Layer 4 of a small transformer language model trained on English Wikipedia (13 layers, counted from 0, width 64). Numbers have three digits each and are written without spaces.
A neuron adds its activation times its output weights to the MLP's output. To switch it off is to set its activation to zero at one token and run the rest of the model.
A neuron's activation on a vector x is GELU(weights . x + bias), where the dot is the dot product.

Input weights of the MLP neurons that the questions are about. A number n stands for (n - 500) times 0.0027.
n3 (bias -0.022): 669564352549617579629537532373553341540511661228588235556671509609661410226353604274510704423483550680469636536200528459661394787557632693378588585286403231417655272370462397320398446514538844
n49 (bias -0.015): 555441641273455454596341359453593335492420537691474348507919487448478817733606518604674300384595580782292473452359539598538834405676382330425376346380570724275434614487475328505430555455576465
n69 (bias -0.082): 641469529507751559456623412536578555534470600572327539618489364565461485605401348517614516454377614438468655483498464410496445745428363300537410555576564436624718370384598456594485402478453668
n98 (bias -0.032): 377318631601286645670508436544690404609504508500492534595604460165398376420293607399601444612660479469526564247725279645602470595300176602489604672638375501375558445498542816630529098560598585
n101 (bias -0.027): 698458573353659492590430437518527464548605395235595575677446547206378489270206444460208500589620624536676598463367472361512542341528431464361372533517549440451722377685533804328508639318660395
n105 (bias -0.011): 173392477633491458599502394572391352504578639307729636440738482492402583563727506482621200482313519827433369346741147525438520686749269280235582623594577289702443609657444507435469756559326597
n126 (bias -0.086): 380498383483500419479674727466698553548539443548633296460624397603360183409504402486310739566295414373555387394576555599398659841542605531616493545515439200776579653557216432371209615714551697
n132 (bias -0.026): 433491616426556217604504470520612433594629541613501467454686514429463738699346621429348368386596603567618446370392717490631656234570463434388569599696359588368519888424458349596523457333424517
n140 (bias -0.026): 579571703261557659539568741556424805461506296520425441732510514486521202671167412695660502497719695322462629461584366495497336315367343770573424564638380542485568560465424257270629642400551523
n144 (bias -0.067): 534647605337236362393458401691510342286414748125458699449615365397433584341469716687656279431641316376468393406560712566671339314524854780617144407525741553285721506364681630403655379641381240
n148 (bias -0.032): 503609751337435234587466348794640481548134483670327178711515544335500720373683489540327447347260546383394393456554423494669427544436650578428470772716497603383575445575719655343687375703601553
n163 (bias -0.026): 344576428254538563423440791518278866596323509726303562667299493624524295316721665533702225435735479680307434727408590561325388766243488183028612556571372431585804712479367848383397118475710473
n169 (bias -0.087): 714507405295845177401503336762554427461584599428378668623389555603556482528351412437450534848707291421601867619576494629668447417740546423416277342321442601565542293402444581428518420505650456
n172 (bias -0.011): 536430608445574526374398683720427553681269653533327188628507667483521594680509593353478451242409862409475443578476503515777412517353403623398352623416616393588447483397483470618601235625628421
n182 (bias -0.013): 180386493441295243454307433437485485656558845389541241384490662373694383629631343521775311509465470606198410426427512347604907743726817674490572785381421456578459376567188540750218525449493535
n250 (bias -0.029): 753261514411434557690534417511492531436502317458686631585526504308509528361688675324343166679514423433494695749440309566340333714356529580621580370536376186695445518699469361479358475552526787

Output weights of the MLP neurons that the questions are about. A number n stands for (n - 500) times 0.004.
n3: 582399537300338389579569602492568623484407349635403493169482535319404568443709146527565353668546577579639366640615384476512534800382558627498229623393618477524501697516583253525637384503431655
n49: 529452432614454190444686624537626503541499362499227283532088627583481516500566600641443670366572789466568305739641482785516586517517483749493338471651466678344392653356570277507374529290611453
n69: 526608639581632512246684408536573339380521528425744569537447392444633661489423472478572616488471461344373572379556477649517555410586556527437503318553628498402552509484563440428670420230464316
n98: 585373460554285500459396313560469703482521486568565348302611455384400701475723301713480559329292615554487624636518336601550782502626550313648570231481445482555421556548209627612514545322516587
n101: 367582524456516499575566458333453608505418503585496516374565384624321441558687640615562526700485477441219358471506560643453358380452333601448608340386506505526306691518413368515610526546538623
n105: 414594420448416458191265363677516477569387471641509757604478414396506275683543352449625634315601191395495522403650468516479477885672586573318715402367618417516481527593628344469749445556501558
n126: 312401598409379409267462723559569248692411431501446532411416764486486635477559606420423621496489456430601539488562821487453601448448702433590745415267642412458521563451645394488577426595629368
n132: 435534386547471408586501447507480606657584497452485466473319507512556336241375444446465542470547586445561467475615499668604491557601525715635426508650542665382684526436377352281466613385468537
n140: 633459534357476510443667525510457605302584449530293336482482372646378690450340310666669419607533603566288381418429524485542489683515506610434237310408539489649223698872253595611688478538603487
n144: 407508534564601530508422616333525568702695372462757324389483389471676221248324543538342811521314549517448400480500419547373465769568535882489630559363330439572413453425518479525542524260711652
n148: 733277614659567644655464341369651522504484427480494102554469643453659521631484615444684539212387754384651507700709461450452790513724602423417529643384369343450354396252253733532597561164582271
n163: 672701548639406411359590569653658683538440222415241523498493558674328336663597696683668565526674466404578706415307579514316602629338694026504390348271583535425333521554620225565492526526253622
n169: 469514705504459718636377483384325550520430531551421580354613580619394397441497547590770499429371468510516224463448475660562368555416494368732489440383340531395552656729669382593107424705563689
n172: 441448444466442681816726355456564618565564586491540554438648404304502602406301414645295744365520505555567522489562402536502653289400496565528556469482412437505495458423380594558511438540446582
n182: 374356401530343664360503528610367450554471307767662977625656278662481400666426404427618464751423562517471528518427277350329381304489632413616371656228582510580417391679564532538301514754409503
n250: 421491248684493527350538636446747440693454559375457496526604397693497322702590483635789607422322549433791547245426287808309440313530378246461565625529615491507363366649713508789434456525448441

Each question names a token from some text and the token that comes next. It shows the vector x that enters the MLP there. A number n stands for (n - 500) times 0.006.

Then comes g, the gradient of the next token's log-probability with respect to the MLP's output, scaled to length 1. A neuron's effect is roughly proportional to its activation times (output weights . g). A number n stands for (n - 500) times 0.001.

" B", then "er"
x: 275574504745585620409484039555492470446633374524643378444524730658598452684523324676430381408719303449515351564188641492510419504439220499805343660349590292554418611534769652416560443580510529
g: 460597462684546562665550440317324495656495421599421451149488635589496346462359534258458514355570492404418566710344404696621475508545847481358368246570465596677517464430657597392598605577415598
Which neuron, switched off, raises the next token's probability most? n132

"ies", then " that"
x: 329538444839396646426502115603485517575630385476629346476480724580628412527543385678406364395677387434532427529242645590399412502495231680827312698320544364454434648331734757356587457472470519
g: 497481602366211377500512523308624580422432583475529560784320542487599476551660644336673447355620501535686674323482630590349420526599325287694379688368446554616485541593262323401606511512367646
Which neuron, switched off, raises the next token's probability most? n144

"98", then "7"
x: 273605447777487636341558126649495646482664372462635266484378763660486520455430342688456335459713484569532355599128542525493477555487226534737368548316520376461398683515844637448614622386475481
g: 439373585199477442631375442378599706397499667439509511674630531523450404524666429471603659625578443588471476500572366107448255465738392533758370621666437563526464629469374503494676420294413532
Switching off which neuron hurts the next token most? n101

" have", then " del"
x: 324522465782463548362503076599481544517501384577684301448409734677548377547542315644343269510615431452563396613205606586465464538473264616828376712426485393494442685476794731296626401449514611
g: 465566741459570491641553511767433528548486472374367403553351337558482654554566467700662560330455541546565196456529592396249647601567579733686234704390427393371296304406538514527602507372490439
Switching off which neuron hurts the next token most? n148

"1", then "97"
x: 312445451764519570448493147570449597416650386486601297349460758715553422544551280694427356398695461527518405577138617506553504599452224585805358692350617323475362670418858623400544452553483501
g: 731389419419515656438468481650521446519594578594539528396564484561610616344238533569243660430645670379589385512377540565742628572265600420454563456414447222443149488594320653692516499387531552
Switching off which neuron hurts the next token most? n172

"ing", then " career"
x: 337569412692494602348503158598416568571710391522662351466445711704680330534547351703369340458679440394442462588150639609432442484426227599836321642301465400543342585466771689336593502527523574
g: 465617639581736236464547476404475578437531629321506413584522280475276127560471620624377486458606572425356597419641558443461659555548310600658575496715379320397440434639567550504571575245557714
Which two neurons, each switched off alone, lower its probability most, in order? n182, n126

" season", then " tr"
x: 279581455787440575350495118560478538640647365493629293478484769717607433573521320649309417330614408510564337612155604504441385600494234627819391633370508424540406627477731676342511455485502661
g: 540673700472591272460549489366505409634438779614383577341654481424402443497379574743319334569547699393441460382375434703585489413483394524483333420318566561555754428329699478574466448518351788
Switching off which neuron hurts the next token most? n3

" O", then "t"
x: 260577543760571625342545116567435549542686411541588401385496663634514483698598258650426382353717399454553384509171558540435436567412212461765274725333481337593493608432805704380618448576487521
g: 485422729470492379499320378542591638544460806445774572735460363523315578486518491525784367488336342703417579476627380495309625708486183459562348463424470396531580706488459389483532479432493461
Which two neurons, each switched off alone, lower its probability most, in order? n105, n69

" As", then "i"
x: 290597418733515638430499190747398548470589351640631281487485710620562387506559274676421363516674388422543368495109543635347467556439219476792438779376531366536395657474738743360660550491437487
g: 447634449752630711453399488515420447356513309559243550223634565624592548598253520496469553544607340342444386526492462619534532333461839423307389343644524404560478464530649694484388701618578411
Switching off which neuron hurts the next token most? n163

"ic", then " dis"
x: 310517431862486597419521101596487563486650369490732362465413739716567424550511419743414344558684447413406373484192651506432443451480236605791322626315511396498365634432785725437581491501401543
g: 611625610578546595505370563216528467631541407606274549472537524529369390643496591329258309491231516350447408539564409567341490576474678608171536600583383507667560424462656868622530556529529460
Switching off which neuron hurts the next token most? n144

"i", then "ents"
x: 306536508848506602412486149604532598505632365454702299371402726731597496593552324685438364459647432446562404549150704547445405409487229547836311595369496337473397631415752717512547422534378568
g: 481441325387274506510732609507484422491491407316837391644554624514450605520501717406518641679331498578467531430518714197518645513524359470712610629483553395554534690437393323457299416384303552
Switching off which neuron hurts the next token most? n105

" br", then "anding"
x: 313585384745553597295521174598473541558607305576701350358410752662520513643520334706378384372647294367522380547277706415426552582500188492786341622329594374587526593486642736369582465580477635
g: 483574262609387742435411605580685559564530301743296418333329505567663520537372611371307359478608531580491445516583380399429748358529639674283644466552599386588324425605583439536530611587554243
Switching off which neuron hurts the next token most? n126

"ized", then " to"
x: 337574427737506615337553081690492543583539374532764357456360723682655385520503329693383269487699391438507448532313578651458492507498249601777247660317516442498385583400790696303544483473513558
g: 485415466689391844363345307606541452459517540526314586325524475629601442274437677577442581524245438657342627599407507368726526429378702728393426460535318655412506506474573569541420536766451426
Switching off which neuron hurts the next token most? n169

"ive", then " and"
x: 308567496750508577385523143619455569583648364551679370486394727749543369482491354704423306460684419418462404541122641641441426476470235665785295632330490367541406601395805668389617471463535570
g: 720663509453167615554608495319307452440643498639255431255529540336553453330344479632429426402408434604466315479450609365428574416590656589408549456638591523421671596556618727648643552697328524
Switching off which neuron hurts the next token most? n140

"ain", then "."
x: 308489489803524581452529117595386599618663363486684384422405762734624324560530402717421374468648504425456433588220572586325446481417228574786341609223566402476392681402749699332563488557477527
g: 276348487490400789526510554435490483510532353589470546298718691339576340319347492581320489338546517623396519565470394581569572432420789690218445447806521562510592339484531580362539647661503532
Switching off which neuron hurts the next token most? n163

"K", then ","
x: 301518451731567575408474114532398514508653404572524277460506727690588524671615292656440338272665441470570359484205640626485573498427234452811334602361558305515412716519839693458526391571394555
g: 441511400608462575358502566370433516586649258690306407271585729494524538355393451463414557495563463292555453472426476658588444398497826632223340458620710626478397388471641725450477664730505449
Switching off which neuron hurts the next token most? n49

"ok", then "ud"
x: 322627423680501639362505109550428603564634394578633355506356740737589483488552320661417401365717485436591364523203635578344600405359231399807253607314483440567399650520751707421610508561429585
g: 482466495710684650575369449338470264484475300605320613214554510601764511567426411490410401543493339398413410495507440582665509285522703611176411572587533444465495401571582719665535595699617408
Switching off which neuron hurts the next token most? n163

" T", then "amp"
x: 281615510768522614399493036611455491443613377539685350509494743697598404638563279640427335400698348461548338557155593519475431519458247439729391656344551406606514617522827670387558403583422569
g: 635550300746529676615266478627415221444570625663557415716675499571694450524323277593165528576703573436513370497609502352556670401466464609450549364520431384509464436623301561470420441537404488
Switching off which neuron hurts the next token most? n163

"old", then "ings"
x: 299573446691559627448527168551468661543595310584579305472463789735584464470511388728400379340660476443568400547171577463426529460456207536806247628298494411584328700394773681385600475563498517
g: 806657433316612544273661521564506397624298473438689462695557454454368621434427643521552545557432405438712527400438595142677509627368373355699625493478531566578633453524264567484336451385381455
Switching off which neuron hurts the next token most? n49

" oper", then "ational"
x: 302551412813472621299522160636481556534573291426652412416366794748561458585479417633443397439615423463457432582154663532380420650588246555811316628367494435523251696361741752385529506441518588
g: 738356295528464486565578429361414554502332593314588427584666357379623501553278562399577409211336453399594450390288615683555517630642744347436627649606415511629363678548496667593597615540348414
Which neuron, switched off, raises the next token's probability most? n250

" family", then " history"
x: 302515525834522591405542119561437588568592397509602295379438757588498369572550346656331430445625462419549370593227661544403436578471225645844239668354490333514429645453770672339620430575475589
g: 612634490746556452497402627295419409637602457466495484308622504688558267434309500592325392535492522459399428419344384621619416427537775599266520331530688643673388439564653651463304726578498334
Switching off which neuron hurts the next token most? n3

" ", then "17"
x: 276466411801577508372633124593418559429598379510605327434413708724584420699521312624436346403687359519576413567154654497543435539417219541744367695330547377564463569455832711392590504509402616
g: 442647481539348604399504521458510670580795278711374567252394431414556543362330339275401398501619650485427352584318494559569563441552735637308542457511497442591292681573559552391467718689648472
Which neuron, switched off, raises the next token's probability most? n69

" l", then "og"
x: 362537370801586619261505058708546576471577364540683370399495755756557429620507306708365316478647373437544395544224695438521432562480214542736389630325558352545541571465725682424550459520441527
g: 478669457544419418534421268547509554343403710696234381339632576568542532581631793434404465446504461314394461230428624464507623464396792374459559297622468710604427426549572592704492433561347614
Which neuron, switched off, raises the next token's probability most? n69

" ex", then "ac"
x: 317564434813547534364523148658374491550646421607659326463351756783513410717459316692378300551592407417491450550159673481436451558408262584727384644332454413515558657414789726290654385499525510
g: 496515262387517452498436385500534434299449713422626621663407627452357438570688509596588452455399333654557446464415809412486652519630172411690666408608584548492687462718301391519496527328299569
Which neuron, switched off, raises the next token's probability most? n172

" ", then "1"
x: 287501392805602514390615121597466557417649381496603314456404673714614469648517309583452362416694375511586418596100663488524432510420211531739416682293574343588435552479830680385614512486427626
g: 321626590680384620353527442585461591435364451531479512585714472546594751524397642561500445431239419434760618570444562560709420446321624505345262492500514632356420187420634741384346566579385492
Switching off which neuron hurts the next token most? n69

" f", then "ran"
x: 342586404758530591293537028594433507519746362589664415432395713704585429679609408673367303408587345395551413576222670459466460568490227547783376630335537440591466525493784714344527384513489543
g: 504667558332435603431562179526753519480689683449718473622522648611467598330539489495437684615487600687378416551555386453334374715348501379490468620473464391257396520573480343619413497353640223
Switching off which neuron hurts the next token most? n69

"t", then "ree"
x: 318541450809448553364455089537526577478646403582666312490419730665636430493560349754415339423600373440548422592194701586462511437476218542772339652311526349457515649535817717377546451528441520
g: 341541675432513601591713301428522598282525546543490502478401385606426455759877511402631309564378404563529360578619526217547343567504280475652561319431442531639467512695588388635406581476524311
Which neuron, switched off, raises the next token's probability most? n144

"ough", then "ts"
x: 308495474778535589343479145698477679560651380569669360408420749698571455473557326724381284463615396409564444500308547559370454583384231565821266676299609366522371653453725667276542498581506564
g: 422338478681441413459387445579582881465696557292591438677440466410120761688698503693462565611600643428393325539400583440627309507652468399522565421395495542403478413549479465441460549358467447
Switching off which neuron hurts the next token most? n144

"\n\n", then "The"
x: 250591466900548513335561105672421530551561444606652359418440744640609401581510319581355311479678413420536423533205630485557447544485247564834420716407527363463512585414843606369564482412384511
g: 766290504240293543487832402533369604445458503646703684533469547636347369608317676350595481468553354452462481450535797448394441527468405416671481482355605442483380531402681432631311552550577551
Which neuron, switched off, raises the next token's probability most? n148

"ch", then "ot"
x: 301534438845506564406506184657548598491660351546676297430452776685610444570497341686355328437674343438592443545298672458417505483392207547813281665315594336492475657473706665350541411583464508
g: 274636431727385584466625327570372495336421370566326560491318665290789683674496347420519484630619446415468409498487655522637387382623615647482447261647407484610533261362527457512576671584454636
Switching off which neuron hurts the next token most? n250

"2", then "022"
x: 261497407739447594395524171562432606462698387443637321380429741724546447510538252670414363401719512525543350588135669557549544548449244585789334663337544366542347619416846645459594468513432537
g: 447710376527591645165454536581548335554552235538299686418543456631464400511348457535403562242663591409507449335579647565454436484766464660352446440392764693442515421522397491519431703582666467
Switching off which neuron hurts the next token most? n182

" around", then " the"
x: 340527362729483601308514133717485542570669327536778353445396714664607323617546322562325259462684424414575500594232571549403488548511242645813427658324591357493375616444740691372535477499541555
g: 363514530499319591635692461507604458564535712463591309527379510309610301280742572742460377501321418390619539464578559758502551418614360397767493497308559563617413637595354318433483496620308397
Switching off which neuron hurts the next token most? n250

"31", then "st"
x: 274510486817464603347563160600486635572693395507631277379430756722517410588471305698448354426708534530506382537175562486451537545433250631745286641274623318513370630474824614336564461518467498
g: 447390457544449437515496516612428592323496591431618488470567602698309613712702695517580655328514490290491570453390566380407488445619427209869578617377497338658475532297617309444318608630467352
Switching off which neuron hurts the next token most? n182

" rel", then "ig"
x: 333604384780601593289516159660517549581560269464640360410401751704589427662480366649436295518637322386426443582253708518482493576487190502822317574393573434605409627422709728395550483470458539
g: 497658459415667517608598544599549346270552572644541407669615366410424392576737460535452491557586516442498524452721680335298736547296237446575473630441723467380640303522246450605525332508418321
Which neuron, switched off, raises the next token's probability most? n169

"-", then "c"
x: 279548404830552532290533147618511614472697432586652363523455686768539481669523350632402345395673435448476469571209571544458396527515228565800217573377498343527470557430880729336520398476434524
g: 477564236642271467481430615421551527711679210662329417430444566685626467349319493555483552549440441390306515425555393607336659587497590498113504555526493479438686674429597698444593623565585545
Switching off which neuron hurts the next token most? n144

"ague", then " ."
x: 281616488794501555361548146540430570629636375513629303475453771743564379450473382696332416420667503498528332532196596602340504523445211611816299623336497282556442601489722663333533541518480622
g: 668380465392680365611380216489441413486577549314687646706370545470611447440697335316462517276361385471546622816552334538518604433563455434462664377417441616415583420438512540703427522673751456
Which neuron, switched off, raises the next token's probability most? n3

"al", then "o"
x: 299605467799587556382523151580570574545623361517631294465464696703544459431597372726452361493676349382475383514129636587311529434434199587797304605319526410536484637444794691405590496522449544
g: 628567561593586412483422319545629435301239536331479431707389478530624573535816584414633345579622490612661398441705643555407512450222551247618517410519453570311496513704421569689451369442323404
Which neuron, switched off, raises the next token's probability most? n144

" H", then "ong"
x: 246543483790578638404492119592432515428565393564656336447484699625530460630599257656371327427723350419574380524183619467521532533482218475803361630345631383614444611543753690397602428581399547
g: 581647466507465579406265355607534477823504640374385281681678502508574457549465429549442827439638411565601487319462294331355366358530401494348637452528460581458495780283670627506612544468535405
Switching off which neuron hurts the next token most? n105

" T", then "uck"
x: 277630500763517608438494033598458496441624375537674339516496716718575429607572262624429331400703367452590375555160602499493431544471224415736399625347530384603506624552845669411577446525434548
g: 579558667313465449529431441579592270580449572335722503760570368418380475576513472659375764639450530702461415477609522387591540586489140431797550553491322332303611470452397435618620435374422484
Switching off which neuron hurts the next token most? n69

".", then " Har"
x: 351502389826514576343525039535443605478553441519597384464382766662523396664524352650407391395706365444493404638209615572438503487428259690844312634364591404467472666519800657395537404477438478
g: 506581270602640641484421448480632406503559296736398418217468440620514520492360444435327337473492471345443429520476428459450727446506745552180575426621526476546412464491553866561567651748539643
Switching off which neuron hurts the next token most? n144